Layer 3 of a small transformer language model trained on English Wikipedia (8 layers, counted from 0, width 64).
A neuron's activation on a vector x is ReLU(weights . x + bias), where the dot is the dot product.

Input weights of the MLP neurons that the questions are about. A number n stands for n times 0.0062.
n4 (bias -0.019): -44 72 48 -54 15 34 -37 -3 62 32 20 -8 27 -58 -60 -25 23 39 36 -37 -26 -19 66 11 5 -9 16 -16 32 -20 -20 17 -11 43 17 -19 17 -49 0 -3 12 9 9 5 -90 -3 -14 -25 -22 3 14 -35 -38 -13 56 -17 -4 -4 35 13 28 25 11 26
n8 (bias -0.008): -4 16 -13 22 -39 -41 -21 25 -30 57 -11 -18 4 -30 -4 -22 18 47 7 -3 55 -62 22 -4 21 3 -4 21 -1 -20 -56 -8 13 23 -42 -31 -27 -9 -13 30 19 35 -59 -6 13 16 0 17 -8 62 -2 9 -3 0 -20 -4 48 11 -3 -41 -36 -18 -23 53
n10 (bias -0.008): 18 -34 -11 -4 37 6 -31 -26 -61 -2 -28 7 46 41 -25 -5 43 32 -20 8 -12 -4 -10 16 8 -11 16 -35 -6 -32 -27 -10 -14 12 23 -14 -39 24 26 37 13 11 -21 -14 -41 10 12 24 -34 -29 16 34 25 35 24 -35 14 22 -2 -13 -36 -11 10 -32
n12 (bias -0.053): 85 -49 -38 -21 -39 14 9 -44 -29 -14 20 -35 70 4 37 -11 38 32 -7 -15 23 -24 17 19 -13 -32 8 -78 55 -29 61 55 -71 -48 -3 -11 -2 -34 -40 -10 23 -1 5 -26 -9 2 -11 24 17 -16 -49 32 -27 19 43 -31 40 16 36 7 -3 31 15 35
n14 (bias 0.004): 4 -3 7 36 -21 -10 -14 5 87 71 -18 8 -44 -11 -15 -26 -4 46 10 -29 -1 10 67 -11 26 -5 5 -17 -1 -31 7 5 7 29 -19 -33 -14 6 -45 15 -23 37 -24 -48 -48 22 11 82 -41 -39 -32 -32 21 21 -17 22 1 23 46 -9 -76 2 -39 0
n33 (bias -0.023): -9 -17 36 -27 -31 -34 47 -77 -1 0 -25 15 29 18 19 -6 -3 32 -9 1 13 -16 29 -2 16 27 -30 -5 -32 -27 -7 -11 31 7 8 -52 9 19 -1 -14 -44 1 1 -62 26 -11 -4 38 -8 -59 8 17 27 4 22 38 27 -16 30 26 -25 54 -46 57
n34 (bias -0.035): -23 -4 5 -64 38 -1 23 -72 29 -41 -14 20 -19 7 7 -28 54 21 -11 -19 22 33 31 6 -48 -30 -6 21 -42 57 -27 1 -31 21 46 -10 67 -12 39 33 11 -22 54 -56 -2 -47 -18 -3 2 12 7 -27 47 -35 81 27 -33 42 -14 24 -43 -59 6 -15
n52 (bias -0.043): -43 -29 -61 18 -9 -22 14 85 13 36 2 41 -39 -26 -30 1 -29 -18 -47 -22 -25 -79 -19 20 21 -4 -23 -5 8 10 18 14 33 11 -44 -33 3 20 37 1 26 21 6 -25 -72 -21 36 -4 -12 38 -32 19 38 -7 62 18 -48 9 21 -2 31 9 47 79
n56 (bias -0.019): -11 13 -11 5 21 47 52 17 66 -31 -13 -40 2 17 8 27 6 -60 -17 -82 74 3 -21 -30 30 11 24 -42 51 -24 1 -41 -29 -44 -40 -19 3 -18 -60 5 19 51 -6 -39 -24 -28 -25 25 43 -27 50 6 -26 23 -46 18 -42 34 11 52 -3 16 1 31
n62 (bias -0.035): 38 45 -37 -22 15 -26 13 -23 11 -4 58 10 25 -5 8 -19 31 1 -23 -18 6 -13 -43 -16 -23 13 10 -8 -14 -15 42 -22 -2 -26 -5 4 23 67 12 10 10 -15 11 11 15 69 -37 -30 -20 -53 -29 16 22 12 10 12 -17 36 -40 13 -24 -34 25 55
n72 (bias -0.009): 6 66 -25 -6 -2 39 -38 31 -4 54 0 13 -2 1 -26 -31 7 25 -23 22 -58 -37 44 8 16 3 9 -29 -9 -20 -43 4 0 -21 -43 -41 -26 10 -9 13 7 -5 16 30 -4 0 -19 42 11 -6 -16 -24 0 10 1 -15 40 17 -18 13 4 -34 35 19
n80 (bias -0.017): 44 80 59 -6 -95 66 -5 -30 9 32 -30 3 25 -64 -85 11 -7 12 -67 -76 25 -25 52 -58 -2 52 37 31 -11 22 -82 -7 -32 -15 48 -17 30 2 25 29 11 18 4 -20 15 -7 45 -57 12 -41 39 5 -7 -28 7 18 -20 3 28 14 -19 -15 -25 23
n92 (bias -0.033): 19 -16 3 -10 29 46 43 -16 36 -8 -10 -12 -14 10 -50 32 64 16 35 11 2 -39 12 -14 45 -64 -5 -6 33 -75 17 19 -81 17 8 23 -20 -26 -44 -15 26 8 -38 -35 -11 -63 -6 28 -51 -6 24 -13 -22 37 20 33 -26 18 -6 20 -13 37 37 26
n117 (bias -0.023): 28 43 -20 -32 -10 70 14 54 -38 34 23 4 -1 12 -2 -35 28 2 20 -39 -5 -36 5 -55 -23 29 -9 16 8 5 -21 27 -13 14 65 -18 -85 -38 39 5 5 -17 34 12 -30 18 -30 -38 -25 30 -38 55 11 -3 -37 -15 -14 12 24 -35 6 -10 30 -8
n136 (bias -0.030): -5 -7 -41 -20 -21 -31 65 -3 -62 37 51 -9 -17 -9 -1 -10 22 24 47 4 -17 1 10 10 2 41 54 17 -5 28 45 -2 36 -19 -22 -7 -3 -47 -35 6 -19 20 -19 -15 9 43 8 -18 -6 -20 -3 55 1 -12 9 -60 -31 13 -31 47 -25 -26 21 -68
n174 (bias -0.039): -8 -44 -9 -9 -54 -20 -23 -40 -9 49 44 -20 4 4 14 16 -5 -12 -20 27 39 27 54 -5 -57 -2 -31 -12 15 -36 9 13 -14 15 18 -2 -7 -42 19 -10 -12 24 -37 -27 30 -5 15 25 -70 7 -11 14 12 -15 26 -15 10 19 67 -14 10 45 -16 25
n183 (bias -0.022): -32 9 -15 9 -37 -13 -28 -16 -22 27 4 4 8 -42 10 5 9 -34 19 -12 52 8 44 27 -9 -38 26 -9 -34 -23 45 52 20 26 -18 -8 -58 -22 3 1 -14 4 6 -68 -42 -3 1 22 28 79 0 -18 -32 -14 -9 30 25 34 13 -33 -17 47 45 -19
n189 (bias -0.020): -7 0 15 2 3 30 17 -31 48 -16 -18 -37 -19 39 -55 -20 -11 39 -2 -61 3 -13 41 -51 -2 -6 31 -1 -22 -44 36 -28 49 -15 -58 -5 -12 27 19 4 13 -3 -21 25 3 15 32 -6 43 9 -11 -67 18 -49 19 19 9 -3 21 34 6 56 14 -2
n190 (bias -0.018): 18 20 -21 -38 13 -95 8 -27 -2 52 -66 -53 -22 3 -35 20 22 -12 3 74 -15 -33 24 -15 11 36 -32 56 -25 64 -62 -58 36 15 27 -8 21 61 18 -44 5 -17 43 69 33 -19 -28 -13 -71 15 32 -43 2 36 4 -84 -15 22 -6 64 51 29 14 -15
n191 (bias -0.013): 36 -29 -42 27 2 -12 -33 1 -59 8 -42 2 -10 30 32 -6 28 -46 -61 -19 -22 -4 -1 -17 55 2 6 26 -2 -49 17 -14 9 16 -5 8 -22 10 47 -2 -5 -12 33 -22 5 8 7 30 4 16 20 57 -34 20 -16 9 3 9 14 61 -13 46 13 -49
n196 (bias -0.015): 22 -30 15 36 -32 5 -13 -17 -8 16 -31 17 29 -11 -53 -2 30 22 25 -1 20 -8 -17 32 4 -14 -35 -19 -5 -43 2 -38 8 -16 -4 26 4 15 -61 4 -27 17 -5 -1 -1 7 -19 13 -7 -5 11 32 35 -19 -9 24 -17 10 -19 12 -15 -14 -11 34
n202 (bias -0.013): 25 -47 -34 -16 -19 -43 -3 10 28 43 23 1 -27 -23 3 4 36 1 14 -3 54 30 -57 -4 17 -11 29 -13 34 -11 34 -47 66 15 -30 -92 48 48 -16 -40 -49 40 -2 46 -3 -12 -33 11 2 12 15 22 2 10 22 18 -35 30 -15 -5 -29 -27 24 -35
n203 (bias -0.034): -37 46 20 -33 -5 47 23 -35 12 1 -13 27 37 -5 -52 -18 28 -23 -39 -18 -7 -86 1 -16 8 -21 -20 30 22 6 -14 -7 -2 2 -42 28 4 -5 -15 17 12 41 46 -54 -18 3 -2 -60 -28 -37 34 -7 -35 78 18 61 -23 -24 39 4 -7 17 30 41
n220 (bias -0.029): 8 46 7 -44 -9 -15 34 -34 -16 -2 9 40 11 14 -45 -49 13 -1 -51 -32 -71 -4 -5 0 -10 8 11 17 -3 -7 31 15 -70 -68 38 -8 -7 29 67 42 17 15 55 -10 -20 12 48 -73 17 11 6 -26 -22 -24 38 -18 69 -7 -20 -28 20 34 -9 8
n230 (bias -0.001): 0 -11 -67 37 -39 -56 13 63 -4 -21 10 -9 5 9 31 -10 -45 63 3 5 -22 -28 22 2 26 -12 -4 -25 35 -21 11 -28 -38 -37 11 -23 13 -32 -18 -29 4 70 14 22 24 25 3 1 -9 25 -1 12 -20 -51 -20 17 15 -40 33 -9 48 -26 9 13
n247 (bias -0.029): 2 -8 -1 -25 14 7 12 -32 -4 -33 24 5 41 -24 -35 -32 4 25 44 -18 24 -24 -50 -69 27 -16 18 -20 0 25 32 -2 -11 21 2 -2 56 -66 -1 60 40 34 -6 -49 -26 63 -12 -3 -3 -12 34 11 -20 21 -35 20 -17 -27 -10 67 -7 -2 -13 -9
n250 (bias -0.018): 11 19 19 -48 27 42 19 12 20 -24 21 -52 -7 6 -9 -9 52 15 21 45 -60 0 76 -29 -14 -4 4 -2 8 -7 -65 -39 -10 29 59 7 7 -4 -57 -27 3 17 13 13 6 37 1 46 -18 -40 35 -57 -57 -12 -25 -24 14 22 28 -26 35 8 -2 13
n257 (bias -0.037): 32 22 7 2 -24 72 -45 0 -6 4 1 27 7 -20 36 2 0 11 -22 -49 -15 -3 -14 -6 32 13 35 6 47 -5 4 -50 25 -2 0 14 -32 16 -18 9 -47 -9 14 -2 -16 39 -39 -9 -21 9 0 10 -12 -40 3 -13 -14 -13 13 -35 -25 16 33 -5
n260 (bias -0.050): 58 52 -32 -27 37 58 -68 -58 38 -2 0 16 13 13 -27 3 -3 48 30 -15 9 41 -24 -51 32 -73 -10 -33 35 -56 11 51 -2 -19 -15 2 -31 31 -21 9 -30 4 -19 -16 18 -24 29 79 -43 -29 43 -20 -16 7 36 -29 -13 14 -19 20 -26 46 -43 27
n261 (bias -0.012): -17 55 -26 -4 12 29 -29 -35 -9 -16 11 6 2 1 -47 25 -33 11 -34 -53 27 -9 60 -10 -35 -6 29 4 -28 5 -35 5 -47 -60 66 -10 45 -28 17 33 -12 -19 14 -50 13 17 34 -53 -4 43 34 -7 37 30 18 -20 -3 30 -9 -23 -26 -15 -10 13
n276 (bias -0.003): 21 -9 -10 -37 -7 -11 -24 6 19 28 -11 5 35 -66 -3 -28 -36 -4 -42 -20 -13 -1 61 -23 39 61 41 10 -7 10 32 -31 48 24 -25 -51 16 40 -33 -6 3 -8 31 -22 -7 21 49 -34 -77 -17 -40 2 68 12 16 -13 -32 11 26 -69 44 18 68 -24
n296 (bias -0.033): -19 1 -37 13 -6 12 -18 38 7 26 -8 -4 -41 26 -33 10 27 34 5 -46 17 12 40 -3 -13 37 -21 33 -8 -32 -26 -1 33 -24 -29 -11 -11 -20 33 -25 64 45 -36 37 10 -19 17 -31 -65 -11 28 -5 81 30 -5 -50 -56 38 10 70 -3 -5 -6 -27

Each question shows a token from some text and the vector x that enters the MLP there. A number n stands for n times 0.033.

" New": 3 -9 -21 14 -4 6 -8 -7 35 16 -13 0 38 51 10 36 -7 -63 49 21 -9 3 -27 48 -12 42 14 20 -49 9 -46 -6 6 42 -40 7 34 -2 11 -15 -42 -4 -22 35 -44 -21 12 -75 -19 -5 10 -1 -29 -4 -1 41 33 -62 -26 -1 -28 -8 23 38
The three highest activations, in order: n203, n190, n202

"–": 52 -8 -14 17 -24 0 -44 0 52 13 29 -7 68 44 34 20 -35 -39 58 5 -14 23 -32 -1 -4 23 -10 9 -27 -12 -2 46 -5 56 -46 -2 10 21 -5 -2 -9 -19 -13 36 -26 -23 10 -59 -27 -34 16 7 -11 -19 -12 11 26 -49 -40 -48 2 -12 -18 35
Which neuron fires most, and how strongly? n260, at about 1.2

" State": 21 -29 -3 37 2 -6 -27 -21 29 12 4 -12 22 65 21 34 -34 -28 41 -6 -32 45 7 58 -21 18 26 -15 -37 -31 -34 35 -31 50 -27 15 21 -8 -2 -26 -6 -28 -28 28 -21 -30 18 -48 -11 6 1 -13 -10 17 -33 39 32 -57 -33 -8 -21 -42 28 49
Which two neurons fire most, strongest first? n92, n196

" 52": 61 -37 20 42 -46 5 -35 -11 36 8 16 -5 39 58 22 31 -33 -39 42 2 -38 43 -1 25 -5 31 -4 18 -50 0 -24 -1 3 45 -40 26 -2 -17 -32 -1 -3 -28 -10 33 -33 -34 -14 -49 -8 -16 18 -15 -17 26 -21 51 8 -37 -45 -4 2 -15 9 25
Which neuron fires most, and how strongly? n196, at about 1.2

" rate": 11 -22 -10 58 -22 -14 -28 9 37 34 14 9 -7 64 19 23 -13 -9 38 -9 -45 32 1 22 20 37 -13 19 -59 -15 -32 34 -36 55 -8 23 12 -33 -19 25 -7 -25 -29 8 -25 -7 -26 -23 -4 -19 36 -18 -18 -4 -74 26 9 -39 -26 -21 -1 -48 35 53
Which neuron fires most, and how strongly? n14, at about 1.4

"y": 12 -7 -11 28 -24 -3 -18 -17 42 8 25 -11 15 63 17 54 -31 -42 26 -21 -36 3 -12 11 2 64 -12 24 -67 -16 -43 37 -29 24 -16 -13 38 -44 14 37 -45 -36 11 -7 -35 -25 32 -33 -21 -15 32 -16 16 5 -23 40 33 -19 -23 -28 -1 -10 21 36
Which neuron fires most, and how strongly? n261, at about 2.1

"tes": 12 -17 15 35 -23 -21 0 -19 37 14 43 -14 39 61 4 32 -30 -24 27 -24 -58 34 -10 11 16 53 -16 20 -73 -2 -36 22 -46 33 -33 -13 36 -16 19 9 -17 -38 -19 20 -26 -30 19 -32 -17 -22 41 -16 8 -17 -31 27 35 -14 -11 -54 5 -12 37 26
Which of these neurons fires most? n220

" the": 13 -3 -43 42 -13 9 -35 16 29 23 18 -15 21 50 8 56 -29 -37 30 -29 -26 11 -23 21 10 64 -16 12 -58 5 -10 41 -27 74 -12 1 23 -35 7 -9 -13 -3 16 6 -52 -55 10 -48 -14 -16 18 11 -10 -24 -29 12 -3 -37 -31 13 0 -13 28 35
Which neuron fires most, and how strongly? n52, at about 1.8

" ob": 29 2 -27 43 18 2 -17 -11 17 -29 27 -9 14 54 15 43 -41 -48 48 -16 -54 6 -15 -13 -4 44 -20 24 -47 5 -50 15 -11 64 -13 22 26 -31 10 42 -14 -16 -26 50 -27 -19 4 -44 -4 -13 33 13 -38 17 -47 7 28 -7 -41 -5 -25 35 0 -11
Which of these neurons fires most? n191

"  ": 32 12 -10 44 -39 3 15 -1 27 9 -20 -27 25 72 39 35 -17 -37 50 -3 -54 33 -26 20 -11 37 0 15 -35 17 -8 17 5 41 -43 0 49 -30 -10 6 -38 -16 -14 31 -34 -58 -18 -34 -13 -32 6 2 -16 0 -5 36 27 -41 -34 -21 2 -20 2 30
Which of these neurons fires most? n33

"ation": 14 1 -30 34 -34 5 -7 12 32 21 23 -5 21 52 21 35 -10 -37 12 -16 -49 6 -18 18 -5 62 -16 14 -62 6 -54 28 -43 52 -22 -2 44 -49 16 21 -25 -14 -10 8 -14 -38 19 -15 -17 -23 13 -5 13 -19 -38 31 54 -34 -43 -21 8 -29 17 51
Which of these neurons fires most? n80

" The": 19 -13 -37 31 20 -14 -31 -13 22 4 11 -20 10 64 26 40 -5 -30 25 -13 -28 38 -19 43 -4 23 -21 15 -82 27 -15 42 -6 60 -21 3 20 -14 4 6 1 -12 30 23 -67 -36 23 -40 -23 -28 25 -1 -7 -48 -23 19 -18 -23 -44 17 4 -8 30 8
Which of these neurons fires most? n34

" metal": 34 -32 -24 48 -21 10 -12 -2 29 26 14 -4 15 38 16 20 -21 -44 51 -5 -35 10 0 35 7 50 -32 49 -77 -32 -63 16 -17 46 -21 9 22 -32 3 12 14 -35 -9 17 -24 -20 -1 -29 1 14 35 17 -42 8 -67 24 15 -32 -43 -4 -12 -12 18 43
The three highest activations, in order: n8, n191, n196

"|": 46 -6 -4 32 -16 -16 -19 19 16 2 34 -14 1 63 44 34 -23 -19 27 -11 -23 5 7 5 -16 29 0 -3 -62 -7 -22 9 15 65 -50 -24 50 -14 9 26 -8 -1 8 13 -35 -55 -7 -42 -3 -59 34 0 20 -37 -14 32 7 -41 -56 14 0 -11 22 -2
Which neuron fires most, and how strongly? n202, at about 0.87

"ade": 33 -25 23 7 8 -28 -54 -14 27 -31 26 -31 21 64 19 15 -3 -21 31 11 -46 36 5 27 9 61 -6 -9 -50 -17 18 31 -12 42 -13 -23 51 -16 -1 21 -21 -27 -8 19 -23 -45 15 -45 -18 -41 13 -3 -19 -16 -10 6 50 -5 -40 3 -27 -35 10 54
The three highest activations, in order: n33, n62, n34

",": 60 -20 -8 27 -19 14 -26 -28 17 15 42 -13 40 48 24 37 -36 -56 46 -34 -13 42 -10 11 2 23 10 21 -65 7 -17 37 -12 36 -28 4 18 6 -1 3 -6 -23 -8 47 -17 -34 -16 -44 -31 -22 20 4 -23 -9 -14 45 19 -51 -21 -55 -22 -9 29 6
Which of these neurons fires most? n257

" in": 15 -15 -8 42 -20 38 -2 -3 47 18 28 -10 26 45 23 26 -9 -56 63 -23 -26 23 -28 2 -4 40 -2 6 -49 14 -8 30 -20 64 -32 7 31 -37 -4 26 -15 -18 -12 2 -41 -34 -13 -38 -26 -24 33 -10 -18 -21 -41 6 44 -60 -20 -6 -26 -3 35 15
Which of these neurons fires most? n247

" 2": 34 -38 7 45 -35 -2 -35 16 57 21 5 -12 44 67 5 40 1 -31 25 4 -45 19 0 -5 7 48 -14 15 -62 7 -21 26 -17 58 -41 8 14 -41 -9 13 -10 -41 0 25 -45 -38 -26 -34 -1 -27 24 -12 -21 -8 -30 25 11 -38 17 0 -11 1 4 26
Which two neurons fire most, strongest first? n14, n4

"ral": 20 -23 20 46 -6 12 -8 -37 13 25 17 4 10 51 9 34 -11 -43 41 -15 -50 28 18 34 -12 58 -6 14 -60 -24 -13 9 -12 24 -18 9 24 -22 14 -15 -17 -8 -17 18 -44 -22 25 -52 0 -40 39 -22 -23 15 -41 14 54 -42 -58 -8 -21 -19 36 49
Which two neurons fire most, strongest first? n220, n33

"d": 38 -22 15 13 -9 8 1 -5 41 0 33 -1 53 59 27 30 -16 -10 26 9 -54 26 -7 10 -6 76 -11 12 -58 -9 2 20 10 55 -27 1 11 -27 -18 -35 -50 -44 1 1 -17 -32 15 -61 -20 -48 5 9 9 10 -22 -10 26 -4 -54 -4 -7 -35 9 42
Which neuron fires most, and how strongly? n33, at about 1.4

" mass": 32 -22 11 60 -13 -21 -17 9 19 16 21 -13 18 52 6 49 -22 -30 65 0 -44 -13 -10 -4 -11 50 -15 13 -70 -32 -13 35 -36 72 13 10 26 -33 -14 28 5 -38 -18 23 -16 -28 -10 -13 -22 -13 6 -21 -19 3 -63 22 38 -21 -21 -7 -28 -18 20 25
The three highest activations, in order: n92, n14, n8

" |": 35 -21 -1 17 3 1 -38 -5 36 14 51 -22 27 66 15 49 -28 -18 21 -22 -59 49 22 16 -11 24 11 8 -60 -10 3 49 -1 67 -49 14 30 -19 -1 14 -16 -25 -17 27 -21 -26 -19 -35 -15 -26 3 -30 -8 -14 -5 22 5 -59 -40 -16 -3 -19 11 16
Which two neurons fire most, strongest first? n4, n189

" from": 20 -19 -2 11 -12 33 -10 9 47 29 24 -17 22 49 11 34 -8 -39 58 -29 -25 28 -14 15 2 45 -5 1 -52 28 -35 23 -17 58 -47 28 39 -30 -6 15 -23 -7 -11 5 -47 -23 -17 -40 -35 -20 14 -1 -25 -10 -57 18 25 -56 -18 -28 -13 0 51 14
Which neuron fires most, and how strongly? n4, at about 1